Layer 17 of a small transformer language model trained on English Wikipedia (24 layers, counted from 0, width 64).
A neuron's activation on a vector x is SiLU(gate . x) times (in . x), where the dot is the dot product.
The model reads these tokens: "ent" "um" "," " with" " the" " act" "or" " s" "ign" "ing" " " "20" " more" " film" "s" "." " The" " film" "'s" " p" "op" "ular" "ity" " also" " in" "s" "p"

The vector x that enters this layer's MLP at each token. A number n stands for n times 0.051.
0 "ent": -22 -54 -21 17 1 -43 -47 10 31 2 -5 -14 24 -29 -2 -1 -20 24 -1 11 21 -41 2 -35 34 22 18 8 24 14 11 -29 -4 22 -64 -7 12 -13 -33 5 10 32 -34 29 5 1 1 10 41 -14 35 1 29 -28 6 2 14 11 66 1 -13 -8 10 35
1 "um": -16 22 1 -2 -5 14 -13 -12 29 18 -19 5 -25 -19 -37 32 -28 -11 6 -5 15 -12 22 14 36 -23 52 -13 39 44 27 4 -2 -10 -38 -13 43 -2 -20 10 -23 -4 -8 35 5 -21 -15 29 5 1 12 3 -36 -39 3 -50 18 -61 15 -44 13 36 6 17
2 ",": -17 -15 -16 -46 25 -20 -1 13 32 2 6 -14 6 -42 -14 27 -36 7 14 -11 63 9 26 -19 37 -22 -15 26 33 -3 19 -19 -35 -13 -4 4 -2 -6 -42 -11 -24 35 -25 -3 29 -4 -33 8 33 -1 -17 -19 11 -52 -20 -30 14 14 24 -27 -33 7 15 -5
3 " with": 27 -38 23 -43 32 -9 -31 17 -11 -13 31 12 -18 -3 -29 15 -48 9 -5 -4 24 -2 2 -17 72 -5 -6 2 37 20 -18 -10 9 16 -7 18 -24 41 -46 -3 -2 41 -17 -5 -33 -24 -4 15 26 20 5 -21 14 -30 20 -6 14 -24 30 4 -8 40 6 2
4 " the": 5 -54 -5 -13 9 -39 -33 19 3 18 16 2 1 -30 -41 -9 -19 -29 47 -1 35 7 -11 -1 46 -15 37 7 37 11 13 -14 -11 17 -23 -16 12 -11 3 7 37 46 -23 10 -2 30 -19 24 18 -28 21 -26 6 -38 8 -20 34 -5 49 -6 0 40 -10 28
5 " act": -18 17 -24 12 15 51 -19 -16 26 32 26 11 42 -4 -40 16 -37 3 -12 51 30 0 39 7 59 -5 60 -16 0 10 19 -3 -6 8 -42 4 21 -57 7 -26 -16 -16 -40 -12 -8 8 -22 11 28 2 28 -21 0 0 10 -30 -7 -17 -23 20 6 -25 -13 -9
6 "or": -21 42 -42 -10 3 19 -9 -24 57 19 17 2 10 -40 -29 12 -67 -5 -8 34 10 -5 -13 -18 25 -29 -6 -11 13 14 6 5 4 24 -24 -8 11 -48 -13 -11 33 -9 -20 51 -22 -8 18 41 3 -38 -9 5 -4 -50 -1 -32 29 15 -32 37 4 2 26 -7
7 " s": -14 43 28 53 16 -24 -43 -6 -1 0 10 -10 0 -14 2 0 -31 15 -32 -2 1 3 39 -58 37 -12 7 15 12 3 5 -24 -5 -17 -28 15 -2 -43 38 -3 -16 8 -56 -16 16 -41 -17 24 32 24 -7 -29 13 3 8 32 -3 17 65 33 -11 32 -16 8
8 "ign": -1 32 -25 5 -21 67 -27 1 52 -41 46 0 24 -2 -5 -4 -8 -10 -7 14 3 -14 29 -14 27 -2 16 21 12 44 28 -10 -1 35 -13 50 28 23 16 -45 14 -5 -23 5 -25 -44 -12 50 22 -8 -36 -15 31 -8 18 -20 -25 -19 4 -5 37 14 -29 21
9 "ing": 28 29 -32 -33 27 -28 -2 11 42 -28 28 6 19 20 -19 15 -64 -24 -27 -24 29 -23 10 -34 51 -9 -12 24 15 11 59 5 28 14 -19 -1 6 10 -27 -4 -28 34 -6 16 -44 -16 9 18 28 -17 -23 6 -3 -24 12 12 -23 -2 9 6 42 18 -1 -8
10 " ": 11 25 12 2 5 6 33 3 6 2 21 -34 31 -19 -35 17 -13 12 -19 20 32 9 -9 -21 38 2 -7 39 2 -27 27 -95 27 3 -37 -15 42 -29 -21 19 27 30 -7 2 21 8 -26 7 13 -4 -38 17 -4 -8 37 -7 4 -3 46 22 2 20 4 21
11 "20": 40 -10 -11 13 19 -21 -2 14 -6 52 -4 -11 19 30 -12 29 -34 -70 -8 6 28 17 6 -22 1 -23 -25 30 -2 -5 34 -2 27 -9 -27 -17 46 -31 -51 -16 20 61 7 -4 25 -25 -30 6 7 22 -6 -17 -17 -13 -32 -11 16 -44 14 -6 8 -12 -5 14
12 " more": -9 -10 -25 -22 5 5 6 -1 -4 23 12 -9 -4 12 -7 19 7 -20 10 21 80 -37 -19 -2 2 -38 11 21 18 -30 9 9 19 6 -52 -2 -1 -1 -38 -18 -3 19 -11 -22 41 1 -3 43 59 16 0 2 -19 43 -2 -5 -5 -31 62 31 7 40 -13 -4
13 " film": -11 2 -26 16 21 15 -46 4 57 22 36 0 34 -25 -25 1 -66 -34 0 33 54 33 -18 28 35 16 30 16 0 0 0 8 -5 -7 -40 -2 21 -54 -8 -30 -13 -5 -18 26 13 1 -14 32 8 -11 5 10 -9 -7 -1 -18 12 -9 28 26 20 31 9 0
14 "s": 6 38 -54 -24 14 15 0 -6 64 9 8 -30 -18 -14 -14 29 -46 -2 -17 -8 47 11 21 -23 13 -16 -9 17 9 -9 24 14 -19 32 -19 -19 16 -17 -31 -3 -13 22 -30 36 8 -5 18 13 30 -1 -32 20 0 -21 31 -1 -3 6 33 74 -10 5 10 -4
15 ".": -6 -44 -8 15 0 -6 -38 27 38 2 9 1 13 -54 -30 5 -29 12 -8 -24 47 -31 1 -45 11 13 5 29 14 -9 0 -33 -28 11 -45 5 10 11 -46 -16 11 25 -20 31 14 -39 22 11 23 -20 12 -5 44 -34 27 -2 22 20 33 -5 -25 -6 42 20
16 " The": 20 -49 -13 -19 16 -35 -32 6 2 1 27 15 -10 -19 -39 8 -17 -3 60 -20 34 12 -20 -13 21 -11 14 30 28 12 8 -19 -16 34 -27 -10 31 21 61 -11 32 40 -13 13 -12 0 -17 10 5 -3 15 -29 27 -22 18 -16 43 -3 47 1 22 33 -6 38
17 " film": -19 -13 -20 26 25 8 -15 19 60 10 24 7 32 -31 -55 10 -70 -20 22 23 52 15 -1 9 36 54 9 6 -3 17 10 -5 -4 15 -36 1 23 -45 5 -3 -13 -28 -14 -1 -13 -24 -8 37 25 -14 -2 -2 -5 -21 6 -16 5 11 -1 49 1 3 -5 -7
18 "'s": -12 -38 -26 -15 11 -47 -11 -4 16 3 43 12 -3 -24 -17 5 -38 -24 52 -18 60 -2 -13 -5 34 13 26 23 28 -1 28 -2 2 21 -10 -26 10 -2 11 18 0 36 -28 20 -3 -15 -4 51 10 0 -18 -1 30 -18 37 20 21 -16 58 20 -1 47 -11 -1
19 " p": 4 -20 46 3 1 -14 -13 -10 19 -29 28 39 -7 10 -39 13 -28 25 -12 -5 13 2 52 -6 25 20 -17 -24 -13 24 21 -14 26 -2 -44 -14 35 -41 13 -14 31 21 -44 -7 20 29 10 3 45 -28 -1 20 38 6 -21 -9 -11 36 25 4 24 16 -52 -12
20 "op": -6 8 10 -18 0 -9 8 -10 22 18 7 14 9 18 -5 -35 -15 8 35 -11 19 -15 -19 -4 53 6 34 -3 5 36 45 18 25 54 20 10 31 -15 -3 -54 22 -18 -8 -1 14 18 -6 1 36 -30 -39 29 29 -17 3 -21 -8 -73 -13 -7 20 76 -21 20
21 "ular": -33 7 -70 -4 -20 -2 8 -25 2 33 34 24 -17 -13 -6 2 -27 -22 -5 15 30 10 -20 -15 22 -31 19 39 20 36 17 -13 32 23 -16 -21 9 -20 12 12 18 54 -49 28 -4 32 -16 33 2 -31 -33 0 -27 -4 -12 -2 0 0 -20 21 42 -1 -21 -2
22 "ity": -13 45 -47 -35 18 7 4 5 52 -2 -13 -24 13 -21 -45 17 -66 -29 0 13 39 -8 -15 -14 30 -4 10 3 15 -4 40 11 -4 6 -32 -10 37 -23 -50 -13 -11 3 -16 25 6 -1 -4 27 13 -1 -40 23 15 -17 -7 -27 4 9 18 37 21 23 -8 0
23 " also": -38 8 -10 -49 -5 2 3 -6 40 -9 33 -3 -4 16 11 8 -51 -8 26 -8 26 -29 16 -13 19 14 -8 -7 -2 -16 5 -18 7 8 -31 10 10 -27 -32 -6 12 -9 -75 -5 1 -29 -12 39 73 -15 -7 25 -13 -6 -5 -17 -4 -4 15 47 -9 -22 -22 49
24 " in": -6 -34 -12 -6 24 -22 -47 39 18 15 -15 0 1 -21 6 -21 -38 -13 -5 -17 7 9 -15 6 77 -19 -18 7 15 1 -17 -30 4 -3 -26 -6 -12 26 -56 5 -35 46 -28 5 -20 -40 -7 -9 33 -2 9 -12 28 -8 -7 -3 25 -2 39 -42 4 34 -16 1
25 "s": 17 46 -21 26 1 -15 -7 11 -10 27 3 -14 -16 -2 -6 -17 11 58 -31 0 17 39 15 -61 27 -25 15 23 3 7 3 4 18 -17 -1 -12 20 -13 -36 -2 28 5 -15 8 18 -20 -20 3 27 -57 18 -9 -12 -26 20 19 -12 -42 27 47 -40 19 -59 4
26 "p": 33 -40 -1 3 3 -37 6 -20 -5 -14 27 41 -25 -9 1 6 14 7 -54 27 -13 5 21 14 18 -25 68 61 -38 -44 31 0 14 -22 -8 12 23 7 -6 18 -12 25 -12 33 -31 -18 -44 -36 22 -57 13 5 23 -25 12 -8 11 14 16 -18 -4 0 3 16

Each question shows the input weights of one neuron of the MLP. A number n stands for n times 0.007.

n71 gate: -11 3 -14 -42 19 -8 -14 -8 3 49 21 4 -24 -35 28 7 22 -26 -1 -10 16 19 12 29 0 31 -16 14 10 -13 -19 -3 3 -12 11 1 10 -13 -5 -11 11 20 -16 -4 16 -10 11 23 -21 3 27 17 -36 9 -1 -16 39 27 -1 17 3 26 -7 -5
n71 in: -9 -14 17 15 -25 9 15 14 19 9 25 -11 3 43 -10 3 -21 27 10 7 11 -3 -6 -24 26 -4 18 14 -16 -18 17 0 10 5 -4 -5 -5 44 11 -11 13 -8 8 20 -17 -28 11 8 15 -13 -16 -24 25 -1 32 24 -26 -19 -11 20 -3 23 -20 24
On which token does it fire most? 18 "'s"

n96 gate: 1 -12 -22 -23 -17 18 2 4 16 -16 -18 -35 7 -5 -4 -8 5 -8 -26 -18 -16 -11 14 13 -34 -25 17 13 9 -13 4 -5 -20 19 9 1 21 24 -20 29 5 -11 -8 16 -37 4 -1 -3 -5 24 8 12 -5 -13 -15 -9 -19 5 31 -12 -21 10 19 -17
n96 in: -7 6 -10 19 9 19 -12 5 11 6 25 -17 -23 15 12 5 22 0 -11 -15 -2 4 5 22 -3 7 10 -9 -2 10 -19 12 23 -25 1 2 -25 -15 13 1 -28 4 9 13 29 1 -23 -8 3 12 6 -14 6 27 -5 18 35 -9 8 -11 6 -16 19 16
On which token does it fire most? 20 "op"

n27 gate: -6 -5 15 -13 -16 2 -20 -16 13 15 17 26 -30 5 14 -8 -4 32 9 -1 -13 2 6 -3 -22 0 8 26 -30 4 -14 7 8 29 26 -13 -15 -11 7 6 -14 25 -15 19 25 -9 -18 -14 14 3 2 -9 14 27 1 10 -11 -13 2 -34 1 31 1 12
n27 in: -14 -29 4 27 -14 -22 12 -26 -7 -1 26 12 -12 10 -11 -26 4 5 12 0 -14 5 -19 -5 4 -13 10 31 -3 -17 3 3 28 12 6 -11 11 20 -1 4 8 7 -1 22 6 -10 -19 -23 4 17 -21 -7 15 4 -7 -15 4 -7 -28 14 -9 3 9 3
On which two tokens does it fire most, strongest first? 26 "p", 20 "op"

n171 gate: 17 18 -7 -36 -17 34 -4 -61 -7 -18 18 31 1 -15 -33 22 15 20 -9 -15 34 19 -56 -23 -13 34 10 -35 -8 13 -8 -30 -3 -34 6 -15 -1 18 -26 17 12 10 26 -19 19 5 -30 -17 -7 16 -3 30 -1 -9 -49 10 -4 7 -28 26 31 5 14 -17
n171 in: -20 -17 15 -26 9 -21 17 26 36 -6 -10 -9 -2 46 -6 19 48 4 31 44 26 -5 38 -14 -4 3 -32 31 15 5 22 3 -23 -31 -1 -22 -4 -8 13 -29 26 -1 -7 24 -16 -22 -18 22 -17 -18 -4 47 -3 3 2 -5 10 14 -5 24 -15 16 -12 -52
On which token does it fire most? 22 "ity"

n69 gate: -11 -12 -33 -21 -12 7 -23 -28 -28 18 21 3 29 -65 -12 19 13 -36 -13 13 -21 22 1 18 -14 -25 6 20 -21 11 -15 2 1 -29 4 2 37 -16 6 41 -28 31 -9 19 -3 -32 -5 -13 -30 -6 33 -17 11 -11 2 -4 -29 9 -12 -6 -28 -18 5 -1
n69 in: 6 -4 24 -57 19 10 1 -9 -10 -30 -6 -3 -19 26 -19 -9 5 16 8 -6 -1 8 7 5 11 26 -3 24 -21 -20 0 29 -2 12 27 -33 11 6 -36 -18 -1 -23 -3 9 -14 -21 -11 11 26 -74 -20 0 -16 -12 -3 35 -22 5 2 -22 32 0 -8 -18
On which token does it fire most, and how strongly? 26 "p", at about 8.2

n91 gate: -1 4 18 -3 11 -16 -13 -2 33 -2 -2 0 5 -17 -15 -8 -10 13 20 -9 21 13 4 4 -5 38 -7 -11 -12 -40 -1 11 4 31 0 10 -6 -1 -8 2 -9 5 -18 27 40 -4 8 14 4 -32 -4 -12 -1 -38 34 14 -2 28 10 -31 3 -16 38 -27
n91 in: -25 -13 -11 -15 19 -13 -18 -24 -13 19 10 7 5 -21 8 19 -3 3 23 20 4 2 -15 8 -17 21 -16 -18 1 -10 -6 1 2 1 -39 4 -11 11 -3 -36 -3 6 -18 8 12 27 7 2 18 16 -4 20 14 -14 -32 34 30 25 14 -24 -7 0 9 9
On which token does it fire most, and how strongly? 15 ".", at about 7.4

n88 gate: 10 -7 36 -14 18 0 16 -15 28 -18 3 -23 -10 4 -19 3 -8 4 7 18 -3 14 -32 12 9 -4 28 10 16 -6 -31 16 6 0 11 -22 -53 -11 -23 -4 -55 -1 24 4 -7 15 24 23 -10 32 3 -48 1 16 40 36 6 -4 -14 6 18 22 -15 -31
n88 in: 22 -4 11 29 26 -21 22 4 18 -20 11 -7 -24 -6 23 20 -38 -17 0 -24 17 4 23 1 -10 3 -14 -26 27 14 -4 -7 13 -14 -10 -6 11 1 -7 17 9 9 -21 -25 12 31 35 -4 -32 51 7 -7 -14 4 29 -31 -20 -3 -37 -2 7 0 -7 -14
On which token does it fire most? 3 " with"

n185 gate: 22 -11 0 13 4 47 -24 12 16 -13 -2 1 0 -7 7 64 29 5 -16 -1 -28 -10 -22 -21 -14 -6 23 -7 -16 13 -26 30 -22 34 9 -34 -30 23 19 18 33 3 -11 6 30 -18 -12 -17 -18 -43 -18 9 40 -8 13 17 -28 34 -45 27 -37 -42 29 9
n185 in: 0 32 3 7 -8 -24 -20 26 -35 1 3 -3 -9 17 -7 -7 0 -37 -7 -10 -15 -7 2 23 16 -24 15 0 -15 4 3 4 23 34 -19 18 -54 1 -2 31 25 12 -22 8 -10 -53 -8 8 -46 15 -13 -31 -4 13 31 34 -7 -30 -43 8 -16 -43 22 14
On which two tokens does it fire most, strongest first? 19 " p", 2 ","

n116 gate: -31 11 -27 17 -27 -47 -29 -46 -1 -3 -22 -4 -6 -7 -10 -11 -41 32 -14 14 1 43 18 9 5 20 -24 -24 9 -39 20 12 22 -25 7 6 -7 14 28 -15 -20 1 1 13 41 15 -28 -19 18 -9 -1 7 -16 27 -15 -13 10 -7 12 -17 -4 20 18 37
n116 in: -14 30 16 23 -10 -6 16 32 15 -29 -3 35 10 -15 27 -10 -23 25 0 -22 -15 -11 12 19 -26 -9 -8 -35 -10 -4 20 11 27 -20 -1 20 -15 -27 11 2 18 7 9 9 -1 -51 34 15 -8 16 4 5 14 32 23 -4 22 1 25 -37 22 4 -11 -8
On which two tokens does it fire most, strongest first? 7 " s", 19 " p"

n12 gate: 40 -28 8 -35 25 11 -18 -35 -15 -34 -32 34 -45 -11 14 -45 -23 -12 49 -2 -31 35 21 18 7 6 -4 -13 -37 -16 -14 -4 3 -13 -6 -11 27 -9 44 10 -3 35 10 -11 -25 -19 -3 -29 -7 -2 -17 -28 25 56 20 10 -11 3 -50 -11 -5 -13 26 45
n12 in: 1 1 -29 21 44 45 6 -14 -12 -19 35 0 15 -4 -6 28 -10 -29 53 -18 -10 11 -3 -4 -10 -21 36 5 11 -30 18 -21 -14 -1 -33 -21 -1 23 9 22 -43 20 0 14 -47 -18 8 -3 0 -12 30 -8 3 6 -14 12 23 -8 -33 -3 10 19 -7 -2
On which two tokens does it fire most, strongest first? 16 " The", 26 "p"

n115 gate: -15 -7 43 -2 20 14 3 32 -6 -23 35 -9 17 -7 22 -31 17 24 17 -13 17 -23 -6 34 -28 10 -15 -18 -5 -2 25 4 28 21 -17 -15 -26 1 9 -6 13 11 -3 21 2 19 30 30 -20 -13 34 19 40 -2 19 4 -3 24 -24 -37 41 58 -13 -14
n115 in: -38 -8 5 38 -12 -29 -14 22 26 5 4 2 -40 -6 -3 21 -28 12 5 -26 -15 -5 16 38 14 40 21 7 -32 13 47 8 -22 14 33 -4 -21 3 1 -3 39 -10 -35 -18 14 24 -18 -11 2 17 -31 -8 -8 -8 -7 23 0 33 5 20 4 0 7 -2
On which token does it fire most, and how strongly? 19 " p", at about 6.1

n177 gate: -8 9 -33 -39 22 13 -16 6 -27 11 34 17 25 -30 11 21 15 3 4 11 -38 28 -4 -3 -9 3 37 -32 5 24 16 27 -3 -13 21 -10 -28 -29 -13 -11 -11 14 -6 21 46 -7 6 3 -10 9 16 -41 12 43 48 -24 -10 30 5 32 37 13 -11 -42
n177 in: -32 -35 -12 -16 -1 -14 10 37 13 16 35 -10 3 30 11 35 0 29 -53 17 6 22 -23 -13 3 26 13 33 14 -33 5 -40 32 9 36 -10 -43 -38 -15 -9 9 -18 -6 14 9 -1 33 25 -13 2 14 21 -1 12 48 15 12 13 25 -4 6 -18 6 24
On which token does it fire most? 13 " film"

n147 gate: -26 17 -5 17 -14 4 25 -1 4 -9 -3 3 19 13 -16 -2 -19 -17 0 -12 -37 7 23 -4 14 43 -18 27 -3 -21 -11 1 -61 15 -21 13 -29 -17 -7 13 14 13 -20 17 16 -5 13 -16 -25 -22 -19 -3 47 -22 -16 -40 -13 -50 -21 39 -5 -37 6 1
n147 in: -36 -55 8 -6 6 18 -27 7 9 -3 -13 -2 2 -29 -27 7 28 13 -2 10 2 -18 -7 -17 1 5 4 -4 26 23 14 -12 7 10 5 -6 -28 8 -3 3 30 -16 -11 7 33 -16 6 6 33 -9 21 3 -2 6 7 33 -16 26 0 -6 32 13 21 -26
On which two tokens does it fire most, strongest first? 15 ".", 17 " film"

n191 gate: -11 -18 -5 -30 3 -13 28 -32 -5 -4 -45 2 13 -7 0 -36 -2 -32 -25 12 -24 30 -32 33 20 17 23 -44 -3 -12 15 1 -36 -6 -13 5 2 10 -5 -6 22 -14 -21 2 8 18 -46 19 -49 -18 9 -4 -19 -12 19 16 18 -29 11 -52 -9 44 7 -1
n191 in: 3 -11 31 -37 -36 17 16 -4 -3 8 -20 22 -15 -20 -21 -2 -41 -16 12 -4 3 37 -11 21 16 9 27 33 7 -24 -40 19 0 -30 14 -17 -9 -12 10 7 -27 -13 -4 -2 -39 22 -28 -14 34 18 13 11 -23 -11 9 16 20 -15 -17 28 23 11 29 -6
Its three highest activations, in order, are on tokens 1 "um", 4 " the", 13 " film"